Layer 7 of a small transformer language model trained on English Wikipedia (15 layers, counted from 0, width 64).
A neuron adds its activation times its output weights to the MLP's output. To switch it off is to set its activation to zero at one token and run the rest of the model.
A neuron's activation on a vector x is GELU(gate . x) times (in . x), where the dot is the dot product.

Input weights of the MLP neurons that the questions are about. A number n stands for n times 0.0051.
n0 gate: 16 -41 3 47 12 -13 -11 -19 -14 23 28 -1 51 -22 -16 -13 -25 -8 14 -55 26 5 1 4 -12 -10 4 4 -9 9 -33 34 4 -9 1 -18 -18 21 30 3 17 21 -13 4 35 17 56 26 -4 0 4 -17 35 29 40 -26 44 -36 -4 -28 -2 66 -17 39
n2 gate: -8 30 21 -56 28 -26 -19 -44 8 3 -6 -15 -5 -28 -54 -15 32 13 24 0 4 45 36 31 11 -29 20 16 32 -16 -12 -9 -25 25 5 17 -14 46 -10 -40 -28 9 -18 -7 1 19 0 47 -33 8 35 -15 -30 1 -4 11 4 11 44 -27 36 10 2 9
n44 gate: 25 60 18 16 -32 17 8 12 -16 0 5 1 2 9 -25 -17 60 -41 -2 35 31 -10 -28 -14 -23 -32 12 23 0 8 -2 32 3 24 -46 26 26 22 -35 0 -7 7 -32 9 -7 23 -24 7 40 -5 31 -9 -36 22 -11 10 -7 -19 -45 -19 -70 6 -16 -6
n54 gate: -18 43 19 -27 14 -29 -11 -7 -35 -20 20 -12 38 0 -67 8 18 5 47 8 -1 -29 10 68 -5 -9 -3 1 -8 -16 27 7 -30 -22 42 4 3 28 13 -2 -19 25 -21 -24 -21 8 -2 -9 -18 -28 39 -15 -5 -9 -1 15 -5 -23 -3 31 -28 5 -5 54
n58 gate: -2 -13 -10 -23 9 -45 46 8 11 -4 13 -7 -30 -33 -45 18 35 25 58 -12 27 32 -3 20 -2 58 -44 -3 4 -15 -2 1 -56 15 46 20 -8 -17 -4 1 -20 -31 -3 10 22 -1 -3 -22 -49 1 -32 -18 2 -3 1 4 47 -12 19 18 19 -20 11 42
n83 gate: 35 -9 47 -18 26 2 13 7 10 13 9 23 20 32 14 -41 4 8 -3 31 13 -40 -32 -46 -36 -25 8 13 1 -11 -42 -3 -2 -30 13 24 4 -9 -23 -5 13 -22 18 -8 42 7 -18 -17 42 14 18 -34 -4 29 -9 -21 12 7 20 23 -16 -31 7 16
n106 gate: 49 23 32 -27 -27 -9 -14 25 26 -20 7 18 -6 -5 44 32 -5 -14 -6 16 7 -27 -39 10 -11 12 -31 77 10 3 21 8 -18 -25 -21 52 44 38 -34 -7 -37 -12 -31 0 -48 10 16 -16 -9 -11 9 -11 30 -57 7 6 49 -15 -8 43 -13 36 39 -12
n109 gate: 9 -26 3 -29 15 12 -3 18 -26 16 44 32 21 -49 33 -23 -37 -33 34 44 13 4 -14 -22 -13 -15 -7 -14 23 -4 -29 5 -13 44 -25 -1 38 69 -23 1 -38 21 12 14 2 -12 54 23 15 -21 11 -41 -28 -25 -6 3 -10 9 -4 22 -5 -4 43 34
n116 gate: 14 13 -14 -6 -32 -15 29 -25 -32 -16 3 13 34 -43 33 17 5 2 13 -19 39 -18 19 -11 35 -23 -3 -10 -1 26 -37 -8 -2 -47 -10 2 15 1 -18 -14 -26 7 -15 -50 18 -20 21 16 -30 -33 -13 30 -17 -41 -63 -42 4 17 -47 68 11 -9 18 -53
n119 gate: 12 12 -16 -1 -34 37 8 33 10 -32 -32 26 -10 -16 8 -2 4 24 -22 -11 -44 -37 1 -19 13 -33 -4 10 -1 -2 0 2 6 14 9 -11 13 -4 -51 2 -1 -7 22 5 18 -20 -1 -22 28 20 -12 -14 -3 -7 -37 -6 16 38 30 -24 3 -5 27 -43
n130 gate: 8 -45 -15 -3 4 -21 -38 8 -31 -22 32 -11 -3 7 -9 -29 5 -2 -13 -21 19 -17 44 61 35 30 -33 46 3 11 -55 11 18 -62 -11 -33 12 -29 -15 -1 10 -30 -9 -14 32 19 23 -12 18 3 -40 -6 31 3 -32 -38 14 -17 -34 -2 4 -19 1 -41
n152 gate: 23 51 -25 4 12 28 -4 32 22 2 -12 21 -30 -9 -45 11 -12 -1 26 32 6 -8 -43 -42 3 20 -10 7 35 25 -26 50 -6 -4 -3 16 39 18 24 -32 -11 -19 9 35 -12 -30 -16 -16 26 -22 23 19 29 5 21 13 18 -26 -18 37 18 -18 14 36
n168 gate: 29 16 -28 5 -7 22 17 61 11 -6 3 8 2 8 8 -25 -29 -12 6 -12 -42 -30 -10 -25 28 14 9 29 -2 28 -27 31 7 -5 14 -19 0 10 -8 -20 6 9 14 8 40 -21 -14 -2 2 -17 52 60 0 -24 -25 -40 -6 -28 42 -6 13 12 -12 -13
n180 gate: -17 -44 -18 15 14 3 41 -61 -53 29 -25 10 6 -13 15 -2 1 -15 13 4 26 41 16 20 7 14 1 31 13 44 -20 -5 -3 -20 -24 1 25 21 -10 6 -24 36 22 13 10 25 33 20 16 -16 -48 -2 16 -39 18 2 -17 3 7 -10 0 13 16 -17
n0 in: 4 -3 -16 3 14 -25 5 22 40 36 3 43 -40 -15 50 15 -7 6 39 -17 -6 8 -15 -12 10 2 -12 12 -13 -5 -10 18 -10 -10 -5 -48 -35 -11 -8 12 12 -35 16 13 -5 -66 5 -38 20 -10 -2 -35 23 16 15 8 13 -25 34 -17 -41 -44 31 -22
n2 in: -48 -14 -30 31 41 5 2 31 -9 -35 37 5 10 -38 18 -3 -15 -11 37 9 70 18 -20 -4 15 31 11 60 -34 42 -3 9 9 -24 -95 12 -10 -27 -23 1 -50 -38 14 36 -33 3 -7 94 -48 -30 40 -18 -24 -7 20 -31 -1 28 -36 -54 -27 2 28 -22
n44 in: 4 7 -11 11 3 -1 -76 -42 -5 -17 28 -16 10 14 17 -7 8 -54 -8 -20 -12 -27 -19 7 -25 14 -6 -10 3 13 -23 28 -13 4 15 19 14 20 -38 -42 13 -9 -13 -10 -21 44 39 7 -13 13 5 7 -16 25 -8 7 -40 -9 -18 30 -1 -43 49 17
n54 in: -12 28 -28 13 -15 3 0 -42 -12 -32 63 -13 15 73 -31 24 34 20 -19 20 -57 0 27 -1 -29 -19 11 42 14 -19 4 29 31 19 4 -32 -28 28 0 50 7 4 -69 -15 39 -11 -1 18 -16 -1 37 16 12 -11 -6 -10 -11 0 11 23 27 -27 -14 76
n58 in: 10 -33 -15 -24 -20 27 34 -11 -3 27 1 24 31 -25 -20 45 -21 -12 16 4 3 -28 -3 -23 -39 -15 -3 -13 -24 30 5 47 25 7 -23 30 23 12 30 -18 0 5 -5 -11 51 -17 -7 -51 -22 -27 4 9 20 11 -13 4 27 30 30 -6 16 -22 -50 21
n83 in: 15 -25 6 2 -18 -2 -22 19 14 -27 -7 -18 -1 21 -7 -24 -23 2 -29 -25 32 12 24 2 18 47 6 -27 -10 -1 17 5 23 19 39 -50 -38 12 -21 17 49 -20 22 2 8 -15 32 -20 9 -13 -12 -20 13 -41 12 19 -29 10 4 16 28 12 -1 -10
n106 in: -13 15 22 3 14 6 0 4 -21 -12 13 -24 3 9 9 -5 23 31 -11 -8 -2 -12 23 17 -1 17 38 -23 -7 -18 47 24 11 -19 -4 -8 -9 31 5 -1 -16 26 13 7 36 -51 -61 -17 -12 14 -44 11 3 -17 39 -20 -77 -1 24 -25 -16 -23 28 -12
n109 in: 19 14 -13 -26 62 -15 6 -3 25 -8 -24 -24 29 34 10 -42 -10 -5 48 1 26 -37 20 21 6 -4 -47 -21 -15 -20 -4 3 0 -3 5 7 10 -32 2 -30 -13 22 -21 -12 21 9 -23 -17 -3 24 -5 30 -8 -9 -31 -31 -25 -3 -11 34 -1 24 11 33
n116 in: 28 -34 -10 -16 60 40 34 49 31 -17 -12 -2 -8 17 37 12 -8 -7 -8 -2 -4 -8 6 -33 15 30 -24 8 -9 27 -1 24 -23 -13 -20 9 -32 32 -7 15 11 30 33 33 -11 -8 47 -13 13 19 9 -26 30 5 -21 -18 2 5 -15 -3 -29 12 29 -28
n119 in: 24 -6 -2 21 -53 -8 9 3 -6 19 -28 0 -21 -5 2 -29 34 -25 12 -10 15 -2 52 -16 -11 21 16 -32 25 -21 16 -16 24 -2 11 -22 18 -4 -12 8 19 8 6 11 -19 11 15 16 7 23 -18 8 26 -13 42 13 -5 -37 -29 29 -6 28 -41 -29
n130 in: -23 1 4 -2 -9 5 2 7 -1 -41 -27 4 7 5 7 29 -18 -41 -7 -29 -35 40 3 26 4 -22 2 -26 5 12 -13 3 38 -70 11 26 4 -7 22 17 30 30 -32 -47 27 25 -32 -31 -19 12 21 31 -28 35 -17 45 -16 -30 14 -40 -32 -17 -27 25
n152 in: -9 -3 9 -20 -4 10 -41 5 9 28 -27 3 -20 -36 -6 11 12 -21 -16 21 -37 24 -24 -1 -26 -18 0 22 -19 36 -6 21 22 11 -3 35 10 29 -18 -5 -44 23 29 11 23 4 -15 -3 1 10 -30 -16 33 -50 -27 -20 -23 37 -32 32 -16 2 13 1
n168 in: -14 -12 4 13 26 8 -30 17 22 -13 20 30 14 -14 -9 7 14 5 0 8 9 24 12 43 -25 38 -49 -8 9 -31 16 23 6 5 -13 -44 37 -26 0 17 15 25 28 19 19 -25 -2 -44 25 11 -11 17 -10 21 29 -2 8 56 -3 27 47 43 -15 -29
n180 in: 26 42 25 0 -11 -6 -13 4 15 -27 52 35 32 32 12 -5 -29 30 24 57 17 -4 -5 11 -5 12 2 2 5 -10 33 -54 27 33 -11 6 17 -1 -21 -1 5 31 34 15 23 13 -12 -56 -26 -8 6 -13 -4 4 29 9 8 -20 -14 4 -70 8 -11 -12

Output weights of the MLP neurons that the questions are about. A number n stands for n times 0.0049.
n0: -16 -13 38 5 10 -11 24 42 -28 -9 14 -15 21 34 -9 24 37 26 -5 21 -27 11 18 -43 6 22 -15 12 -7 -8 40 6 2 13 -26 36 4 -8 1 15 23 -6 44 29 -21 20 -30 50 -6 5 27 60 2 1 1 4 -28 19 -7 4 45 -26 -3 10
n2: -21 -1 -2 8 -20 -1 -2 -46 15 26 5 -13 8 -41 19 39 16 -17 -39 3 -34 24 -1 -4 17 -21 22 38 -33 86 5 -26 39 19 -9 -2 -31 29 -16 -22 -58 6 -21 46 3 12 -46 94 -32 -20 26 -37 -17 -8 -7 -18 13 5 27 36 12 -83 -25 24
n44: 44 -9 13 2 -5 -2 36 33 26 34 -8 -26 5 -27 -16 -5 5 13 35 3 1 -30 -34 -2 0 -14 19 36 8 9 -29 -21 -24 -3 -13 4 -10 -5 3 -6 -23 -29 -34 16 15 -66 -20 24 29 -13 -27 0 38 2 -17 -2 10 5 19 -50 -23 19 -34 -14
n54: 38 10 8 15 -16 -2 -23 -12 -6 -15 23 68 5 -2 38 56 26 10 -3 26 21 -20 0 -18 -40 -53 -2 -37 -2 45 32 -3 -35 8 29 -41 10 -25 3 -10 2 -48 -10 40 8 -14 36 22 45 0 -1 4 10 -32 -34 -41 -19 -45 8 27 26 -14 31 16
n58: 16 2 -2 -7 -73 -35 -39 67 4 -28 19 -7 4 0 10 15 -40 17 11 -13 -19 -10 35 -21 16 3 -18 -11 -27 33 16 -9 -19 9 -45 17 18 11 29 -1 5 28 -21 17 -19 -13 18 -2 27 -24 -6 7 6 3 -6 1 3 -28 -41 -52 21 -9 -41 2
n83: -39 25 -16 20 -7 -7 31 2 -6 7 -3 -14 0 -29 23 8 29 3 11 34 -24 -27 12 23 -23 -33 -24 1 -8 17 -10 4 -19 -6 -11 15 28 -35 29 2 -10 20 -13 -25 1 14 -24 44 -2 -4 14 34 -3 48 -14 -25 23 -10 -5 -4 -15 -36 18 21
n106: 18 -18 -8 47 -4 5 24 29 -13 -24 9 33 19 11 -8 -26 -3 4 0 -8 -10 20 -13 2 -32 -37 -55 17 15 24 -53 10 -30 32 -2 14 52 -6 16 -26 14 -8 -25 -13 -24 20 43 14 -10 -24 34 1 5 7 9 18 27 5 -7 32 18 16 0 21
n109: -9 20 23 6 -22 -11 -15 41 -16 -12 -16 -16 -30 4 26 17 15 -12 -34 35 -6 2 -8 -14 6 -21 33 -20 20 16 -21 32 1 39 -30 -33 22 36 -10 4 11 25 11 15 5 -23 14 -7 -25 -24 56 -38 37 -8 30 38 -7 39 5 -14 4 -33 17 -13
n116: -29 23 -42 -29 6 -4 -20 -16 -18 -33 34 -17 -15 -3 -29 12 28 19 -5 1 2 -3 41 10 -39 29 -21 27 42 -23 46 30 24 7 -10 3 -30 -3 -24 5 10 14 7 17 -73 -28 -6 5 9 13 8 43 21 -33 30 0 30 -2 0 5 -3 2 15 -8
n119: -3 1 -5 -31 59 18 -25 9 -4 -55 9 -8 25 1 -14 26 -10 29 14 19 14 22 -32 13 -13 17 -18 -26 -13 4 2 -8 -15 6 2 4 9 2 -2 -15 -16 -47 -4 -9 -22 9 -5 -16 -19 -36 22 -16 -28 11 -18 -21 -11 -2 18 -29 -9 2 41 46
n130: 13 50 18 -17 -8 -46 16 -13 43 3 38 -5 -17 4 -5 28 -9 -5 -5 21 -16 13 11 3 28 16 28 -10 -11 23 -26 11 -2 -14 -60 -16 -34 12 -28 -37 10 -28 -22 -31 -8 -55 4 41 -22 7 6 -41 57 -11 -40 6 -22 1 -7 19 5 -25 17 12
n152: -36 18 4 15 -31 -14 38 -21 -18 10 28 -4 24 42 -11 26 10 14 -10 -30 13 -38 9 16 9 -3 44 -24 -7 -55 0 -20 -9 3 -10 -37 -22 3 10 -23 52 5 -14 -12 6 -15 5 -14 -27 -23 -1 11 -33 21 -19 38 -15 -2 -4 -10 12 25 -20 -7
n168: 3 57 31 2 -16 -5 9 -15 -21 21 -21 -28 0 3 -4 0 27 -3 -10 -3 30 21 -15 -5 29 -7 6 -25 -12 5 -10 -27 18 -24 7 19 -16 3 2 -21 -9 28 -31 -10 -12 -19 11 47 -3 35 -5 -33 23 -8 -22 -2 8 -52 6 -29 -32 -41 2 32
n180: -5 -46 15 -7 -52 48 28 22 37 15 -3 -72 -12 -17 -9 -24 21 -5 -4 -18 13 -3 -36 19 15 -14 -16 -19 -38 1 -27 27 27 20 -17 25 -6 25 25 10 -15 17 -20 -9 30 -5 -6 -40 39 1 25 17 -8 -8 2 -7 14 8 -8 16 5 13 -12 -30

Each question names a token from some text and the token that comes next. It shows the vector x that enters the MLP there. A number n stands for n times 0.048.

Then comes g, the gradient of the next token's log-probability with respect to the MLP's output, scaled to length 1. A neuron's effect is roughly proportional to its activation times (output weights . g). A number n stands for n times 0.0048.

"ight", then "est"
x: 4 -35 0 16 -8 44 23 -9 4 9 -10 10 17 -5 9 31 -16 -12 -25 29 15 -1 18 3 -20 -5 -23 10 2 11 -13 -20 16 16 -3 49 10 -54 -3 2 4 -4 28 20 -47 -17 -12 -56 24 17 -12 -1 -23 -27 34 -10 -31 -32 13 55 8 -9 -2 7
g: 4 -9 10 -41 55 -18 -13 -18 8 -24 16 10 38 -34 12 31 49 -2 -25 5 21 -43 7 -26 -29 27 0 13 -45 -6 30 7 -57 8 -3 32 7 -55 9 -10 -36 -4 2 19 -4 3 35 71 28 18 -24 -23 -5 9 3 2 -14 47 -19 25 26 8 5 18
Which neuron, switched off, lowers the next token's probability most? n54

" a", then " loc"
x: 26 -9 -4 15 13 7 7 28 -13 0 -24 30 13 8 13 22 2 -17 -30 -22 11 -18 10 26 18 -1 -21 -26 -17 -4 -12 -9 4 -21 -26 -4 7 -9 9 21 46 14 -21 -27 17 -33 -7 -10 26 82 -5 9 34 30 2 7 0 -11 -16 -28 -11 -10 -23 -31
g: 69 -10 -12 12 -3 22 -11 15 -12 -25 0 -4 -44 2 1 1 15 -14 6 18 -17 -23 -30 -21 40 23 18 -9 -40 -53 -17 -19 58 4 -40 -21 11 29 -37 -2 45 2 -3 -8 -21 9 -18 4 -13 -25 67 25 -47 5 -1 -12 -44 -24 20 1 -5 -12 6 46
Which two neurons, each switched off alone, lower its probability most, in order? n130, n119

" which", then " det"
x: 32 1 3 -19 11 26 -1 22 -4 1 25 -2 6 14 35 25 -26 10 -9 21 23 -12 2 -18 -6 -11 -36 -32 -40 -52 -14 -19 5 -6 9 41 16 16 24 -17 35 1 1 -10 50 -62 -4 7 -36 4 -23 5 -4 -32 20 1 -6 -18 9 2 7 35 -18 -16
g: 19 -42 51 -49 -29 10 41 17 20 -3 33 13 10 -27 25 9 50 20 1 -6 -22 -12 7 -44 12 -18 -38 11 0 -31 68 31 -29 29 51 6 -26 -12 1 2 13 -3 13 -10 -5 2 23 -5 73 -7 -7 -1 -30 -14 -14 17 -10 -23 -31 -15 10 -29 -13 1
Which neuron, switched off, raises the next token's probability most? n109

" Man", then "ag"
x: 5 19 8 20 -17 -22 0 34 33 6 -17 -8 15 -15 -23 14 13 0 -37 32 -9 21 -23 8 1 19 -36 -13 45 -1 46 10 -14 -9 -21 6 2 -26 9 15 42 24 -34 33 34 -25 29 -1 -5 -5 -15 1 4 14 13 6 -12 28 17 0 33 -26 -35 35
g: 17 4 8 2 -41 4 -32 5 11 7 -42 -27 -7 2 7 34 73 -11 -11 -27 24 34 6 17 22 26 -32 -4 6 -24 64 9 11 -22 53 21 -5 -20 53 33 1 -9 1 -19 -8 14 -16 -28 -20 23 8 31 35 -2 -9 -15 55 33 -17 -41 15 -16 1 31
Which two neurons, each switched off alone, lower its probability most, in order? n58, n152

" ", then "20"
x: -24 19 17 3 31 18 9 50 9 -29 -14 -5 -34 -15 23 -6 -9 21 29 -20 7 -13 -16 -6 9 12 21 -32 -4 -11 33 18 9 -10 31 -10 -3 -15 -32 11 47 2 -27 19 29 5 -10 -17 19 28 7 -1 53 -1 -6 12 -34 10 -41 19 -13 17 4 -5
g: -2 6 11 -65 49 -17 -20 -15 40 3 -3 -20 23 -3 -7 -1 45 57 0 -23 6 9 -26 -32 -11 14 25 9 29 13 23 46 33 -3 -5 -26 0 -35 40 11 34 -19 -4 -39 25 12 4 37 -23 6 -39 -3 -3 -1 -15 42 -17 27 59 -18 -17 -18 29 18
Which neuron, switched off, lowers the next token's probability most? n119

"ad", then "ar"
x: 28 -38 1 13 -23 -8 -15 -13 8 13 -13 -5 -5 13 21 6 -14 1 -19 23 -16 11 10 7 -28 -29 -18 -26 7 -53 12 3 11 -5 27 0 13 -4 -2 16 -22 -62 31 38 -15 -23 -7 -26 -14 -12 -22 57 -33 20 6 -2 4 5 14 20 47 13 -48 5
g: 15 -12 -61 7 -10 33 -5 3 18 11 -27 -2 4 -3 0 3 9 -9 -30 -12 24 -53 64 -42 33 24 -13 9 23 -20 23 -49 13 15 -36 -32 -21 -11 4 6 55 2 15 -9 0 6 -11 -49 57 -34 -43 -14 -23 34 19 -33 19 -3 3 -17 1 -6 -8 -28
Which neuron, switched off, raises the next token's probability most? n2

" a", then " r"
x: 30 -4 -3 14 13 8 9 19 -14 -2 -18 21 5 6 16 16 1 -20 -36 -20 6 -9 15 27 16 -5 -21 -8 -16 -13 -14 -27 7 -8 -20 -1 0 -16 17 29 51 22 -15 -28 20 -35 -3 -18 19 81 5 28 41 30 -7 10 -1 -11 -14 -20 -6 -13 -23 -26
g: 10 -16 -36 8 -23 4 18 4 -21 32 17 13 -15 30 -5 17 -14 -23 2 -19 20 -25 16 -15 -17 11 -35 -20 -51 16 -38 -2 -32 -14 -60 -25 -2 8 2 31 -36 -17 11 31 27 16 -40 43 0 10 58 2 -11 -11 32 -9 -47 -13 69 8 42 -7 17 29
Which neuron, switched off, lowers the next token's probability most? n130

",", then " and"
x: 1 -6 -1 -29 10 37 2 6 10 23 -18 12 6 7 15 -31 -33 -4 -11 50 19 -5 -14 -32 -14 13 -1 -25 -64 -12 -1 -30 16 10 0 -5 14 -1 3 15 21 -8 2 -6 32 -80 25 14 18 6 -26 -1 -33 22 25 -5 -25 -4 3 -14 -23 -22 -15 19
g: -53 -16 -3 -5 -5 -1 9 -45 -20 -58 0 8 -11 2 23 -50 12 -38 7 -31 79 -1 -38 -50 -43 15 11 -20 16 9 25 15 -22 24 -19 -40 -20 -32 -21 13 7 28 -2 6 25 -18 0 45 14 -20 22 39 2 26 -5 -4 -18 -20 16 -1 -12 -1 11 -30
Which neuron, switched off, lowers the next token's probability most? n83

"ip", then ","
x: 22 -26 -20 -7 -34 27 -23 43 34 -5 18 7 2 -4 12 25 -23 16 1 15 4 9 29 8 -11 16 1 -6 4 -9 23 -35 2 -4 5 36 -6 -48 -27 -16 -8 3 6 -30 -24 -2 -15 11 19 3 -2 47 -39 -60 -11 5 -21 18 1 39 6 -17 -21 46
g: 7 0 37 21 41 39 7 27 -39 1 44 7 -22 33 26 23 28 -8 10 24 -12 -31 -32 -22 -24 -31 -37 27 28 -5 -60 -26 42 8 8 -1 54 -2 -35 0 -22 -45 28 21 -2 -25 46 8 16 -4 -8 -34 8 6 1 11 11 21 -52 23 11 2 6 18
Which neuron, switched off, lowers the next token's probability most? n116

"ives", then " for"
x: 30 -7 8 2 -1 79 1 8 11 -11 10 20 20 12 14 2 -29 11 -21 8 0 17 -6 -12 15 -27 -36 2 -11 -27 -6 0 -21 12 -13 60 7 -3 -26 21 0 -26 28 -1 5 23 15 -23 -10 15 -6 -41 -8 -2 11 -17 -8 -21 35 -63 7 33 9 10
g: -30 13 27 9 -40 -24 17 -5 29 20 -23 9 30 28 11 4 32 94 -29 -16 -1 -13 -24 -12 -23 -5 19 13 -14 -1 25 20 -11 21 29 7 16 -38 -23 -1 -6 3 -45 7 1 -9 -25 -22 -19 27 -41 31 -14 -8 24 -50 14 26 0 -8 50 59 -11 17
Which neuron, switched off, lowers the next token's probability most? n119

" and", then " back"
x: 16 -22 -28 -18 10 56 -1 17 7 3 25 14 -8 10 2 5 -24 -18 -8 34 22 7 11 -30 -12 19 -35 -42 -9 -24 -12 -20 -6 2 15 -4 20 31 0 -11 36 21 45 14 14 -63 -12 31 5 34 -8 -2 -22 -35 -2 -16 -32 8 21 -15 5 4 -7 -6
g: 8 19 16 14 -41 0 -6 -31 -18 -34 -12 17 2 22 -17 23 18 39 12 -31 -19 -21 -57 -9 -37 40 30 -8 -36 57 -59 7 -1 45 2 1 36 22 14 -1 18 24 31 -10 -49 -7 30 10 36 19 26 -4 -15 -43 38 16 14 -7 -22 -3 22 -14 2 25
Which neuron, switched off, lowers the next token's probability most? n109

"al", then "ing"
x: -15 6 37 20 -32 56 13 11 15 6 -11 -24 -2 15 2 28 -13 -31 -6 14 -6 -2 -27 19 -10 -24 11 -10 -49 -13 32 -27 10 19 20 7 12 6 20 -22 12 -18 10 30 -19 42 -8 -17 24 14 -8 -26 -24 7 44 -3 -23 3 17 -45 25 -7 -31 -8
g: -9 -8 6 1 -15 8 6 -22 14 1 10 -3 26 14 20 -26 59 -31 -2 -34 22 13 -38 35 -36 15 29 -32 -3 16 14 -4 15 -58 31 7 20 25 -2 -31 -13 40 4 12 -34 1 -8 0 17 -2 -8 1 -69 -61 -38 62 -6 19 16 22 15 26 -35 18
Which neuron, switched off, raises the next token's probability most? n109

" With", then " at"
x: 1 -26 -6 12 -14 13 47 -5 -17 29 -3 -11 9 -9 39 6 -19 25 -15 9 -2 -16 -29 -2 6 -4 -47 -41 -31 -19 9 -38 22 -18 -2 0 13 -10 -5 13 15 18 43 -1 39 -17 42 -44 -8 -7 -10 16 -9 -9 2 -20 -30 -8 -33 43 21 -5 -26 -21
g: -9 -6 1 12 -16 -21 -23 4 -53 -40 67 -9 17 -25 -22 8 -29 -14 11 24 1 15 8 11 3 -10 -9 50 55 12 -11 16 44 28 -14 60 19 -58 -26 19 -43 -1 13 4 -29 -3 -44 -12 6 -29 -9 -18 2 8 25 -39 11 -6 -1 39 30 26 -10 -4
Which neuron, switched off, lowers the next token's probability most? n116

"er", then " Mar"
x: 47 9 50 38 33 15 17 34 23 -24 25 -3 19 17 14 36 -32 8 7 25 -17 -64 -14 1 3 -2 -1 -12 -11 -11 9 14 -1 6 6 6 15 13 -20 15 -17 -28 11 27 -15 -2 -12 -22 -7 2 6 -44 18 5 46 -24 -35 5 24 34 -6 21 4 -7
g: 57 -22 29 -20 -22 14 -11 -36 -55 24 -12 35 -32 33 25 -17 -31 21 14 2 -18 21 -35 74 34 -39 11 40 3 2 12 21 9 24 -16 -18 -3 12 23 6 5 -4 4 -36 -35 -32 -43 -31 24 -21 14 10 2 -19 -35 9 -4 -16 31 -31 22 10 3 7
Which neuron, switched off, raises the next token's probability most? n83

"===", then " "
x: 23 2 39 -6 -16 28 16 2 21 26 -36 -15 12 17 13 -1 0 11 -7 7 -26 15 7 40 9 -12 7 -6 40 -49 -11 -23 39 19 9 9 -7 -7 13 31 58 1 -4 0 28 4 -2 20 -33 55 -22 -19 -37 22 0 -4 -2 -1 4 -5 -17 22 -19 -6
g: 4 -27 -35 6 -7 11 10 8 -18 -1 55 10 -12 -38 -48 1 25 21 33 -22 -17 18 -29 16 31 -38 43 -38 -22 -32 -12 9 -2 -59 33 4 -20 17 9 -12 -7 -26 6 -20 -3 -46 21 -8 10 -25 -30 12 -43 47 13 38 -40 -16 -2 -19 37 -29 10 26
Which neuron, switched off, lowers the next token's probability most? n2

" by", then " ag"
x: -5 -28 7 -5 4 50 24 10 22 40 7 3 -25 4 -13 -6 -25 -10 14 21 14 7 -15 -1 29 -3 -20 -17 0 -9 -17 -23 18 -10 3 24 16 -9 2 12 52 33 49 -11 37 -44 32 -23 0 -5 -39 -1 8 -25 5 2 9 32 22 -22 -24 -21 -19 -30
g: 6 -20 2 -30 -37 56 -6 27 30 35 -5 25 -8 -71 -20 26 -42 -44 -22 7 -3 36 1 6 -19 -2 36 -7 5 -43 37 30 -5 35 24 -11 -32 10 0 7 -9 10 -24 -53 -2 18 -2 -11 12 6 21 24 -44 3 19 -35 10 9 33 0 -26 -15 34 35
Which neuron, switched off, lowers the next token's probability most? n180

" c", then "ris"
x: 16 4 -3 25 11 39 -31 15 -25 -16 -13 -1 17 11 8 18 16 -17 -19 27 15 0 4 30 -24 -33 -24 -4 -25 3 11 -10 -18 20 -18 -17 -18 22 5 15 52 23 -16 21 30 -33 3 15 35 7 -6 10 45 3 -16 -8 16 42 -49 -11 0 9 -34 -27
g: -41 0 15 10 -52 11 19 -1 -17 -39 -1 5 26 -7 -1 17 27 -11 -7 29 -23 45 25 -5 14 35 -28 23 14 11 6 1 -11 -14 -42 33 16 -47 2 -35 29 10 -3 -12 -28 31 1 -10 -48 33 -12 -44 34 -64 -2 -16 26 28 44 35 -17 -11 -31 -24
Which neuron, switched off, raises the next token's probability most? n0

"ects", then " return"
x: 5 4 -14 12 -22 46 4 43 5 10 6 13 3 -10 34 7 7 20 17 40 1 -52 -25 -12 18 -3 21 4 5 12 21 -16 -13 -42 -15 74 6 21 -13 11 11 11 0 2 28 -2 6 -4 20 20 13 -42 -6 -8 15 24 20 11 10 -38 0 27 -20 10
g: 19 -3 0 -32 24 -64 -4 16 -2 -16 30 -19 13 33 10 31 4 -5 -17 9 6 49 -47 -9 -57 1 30 35 -40 -26 -69 28 -41 1 12 2 -41 -15 8 -20 14 -15 1 8 0 7 -38 -30 20 13 30 -41 0 3 39 4 -3 -34 5 6 -26 1 32 19
Which neuron, switched off, raises the next token's probability most? n119

" before", then " it"
x: -26 -37 5 -18 22 17 36 -4 36 7 -13 6 -29 36 -6 -2 -23 3 -1 24 6 -18 -11 32 18 -8 -18 -30 -50 4 -37 -33 15 12 24 22 14 -20 -5 -5 21 5 5 -31 24 -58 24 -35 6 14 -37 1 -13 0 14 -7 7 -13 -37 -11 -10 -26 -26 26
g: 22 27 14 -33 -4 9 -25 17 9 16 19 -7 24 23 14 -16 -32 -31 -35 4 -38 -26 69 -12 0 42 -22 -14 -72 -2 10 32 -5 -5 -39 1 43 33 3 1 4 -31 4 20 -21 18 28 26 27 -28 6 31 -43 -43 -18 4 25 -24 -19 13 34 25 -7 23
Which neuron, switched off, lowers the next token's probability most? n58

"ions", then " to"
x: 16 -9 -12 11 -11 80 -9 30 20 -11 21 32 8 24 8 21 -23 1 6 32 9 -13 -17 -27 -5 8 8 0 9 -9 -4 -8 -5 4 24 41 -25 10 -24 0 17 -15 10 25 27 4 18 -17 -20 18 0 -44 -9 -15 7 -1 33 -23 29 -47 -5 27 15 12
g: 28 -40 -29 17 -40 -10 37 23 11 11 -51 21 31 -20 -3 5 -39 77 17 -2 -5 -24 -16 -5 7 24 43 -9 -8 -2 -34 14 21 48 41 7 22 18 -23 -12 21 -38 -12 -17 -21 5 9 21 13 53 3 4 25 -46 19 -43 13 -10 7 -17 -5 12 -8 29
Which neuron, switched off, lowers the next token's probability most? n109

" d", then "ro"
x: 10 4 -3 23 -5 23 5 -24 -8 -50 -14 -13 -6 0 34 18 2 9 -23 22 30 -12 -5 15 1 -12 -18 -5 1 17 10 -2 -17 29 -17 -27 -16 14 -7 27 51 7 -27 14 24 -34 28 -1 17 26 -28 22 34 2 -8 21 -2 46 -37 -11 58 23 -22 -20
g: -70 -1 -31 42 -9 20 0 -3 2 -4 18 -6 -12 23 -4 -2 -46 14 -35 -5 -5 -29 21 21 -3 -13 -31 -36 5 28 18 20 32 -15 -9 33 15 -64 32 4 -49 11 -13 -41 -29 -2 -13 22 24 -31 -41 -26 9 19 -31 24 20 43 -34 -9 -17 -25 -7 -34
Which neuron, switched off, raises the next token's probability most? n83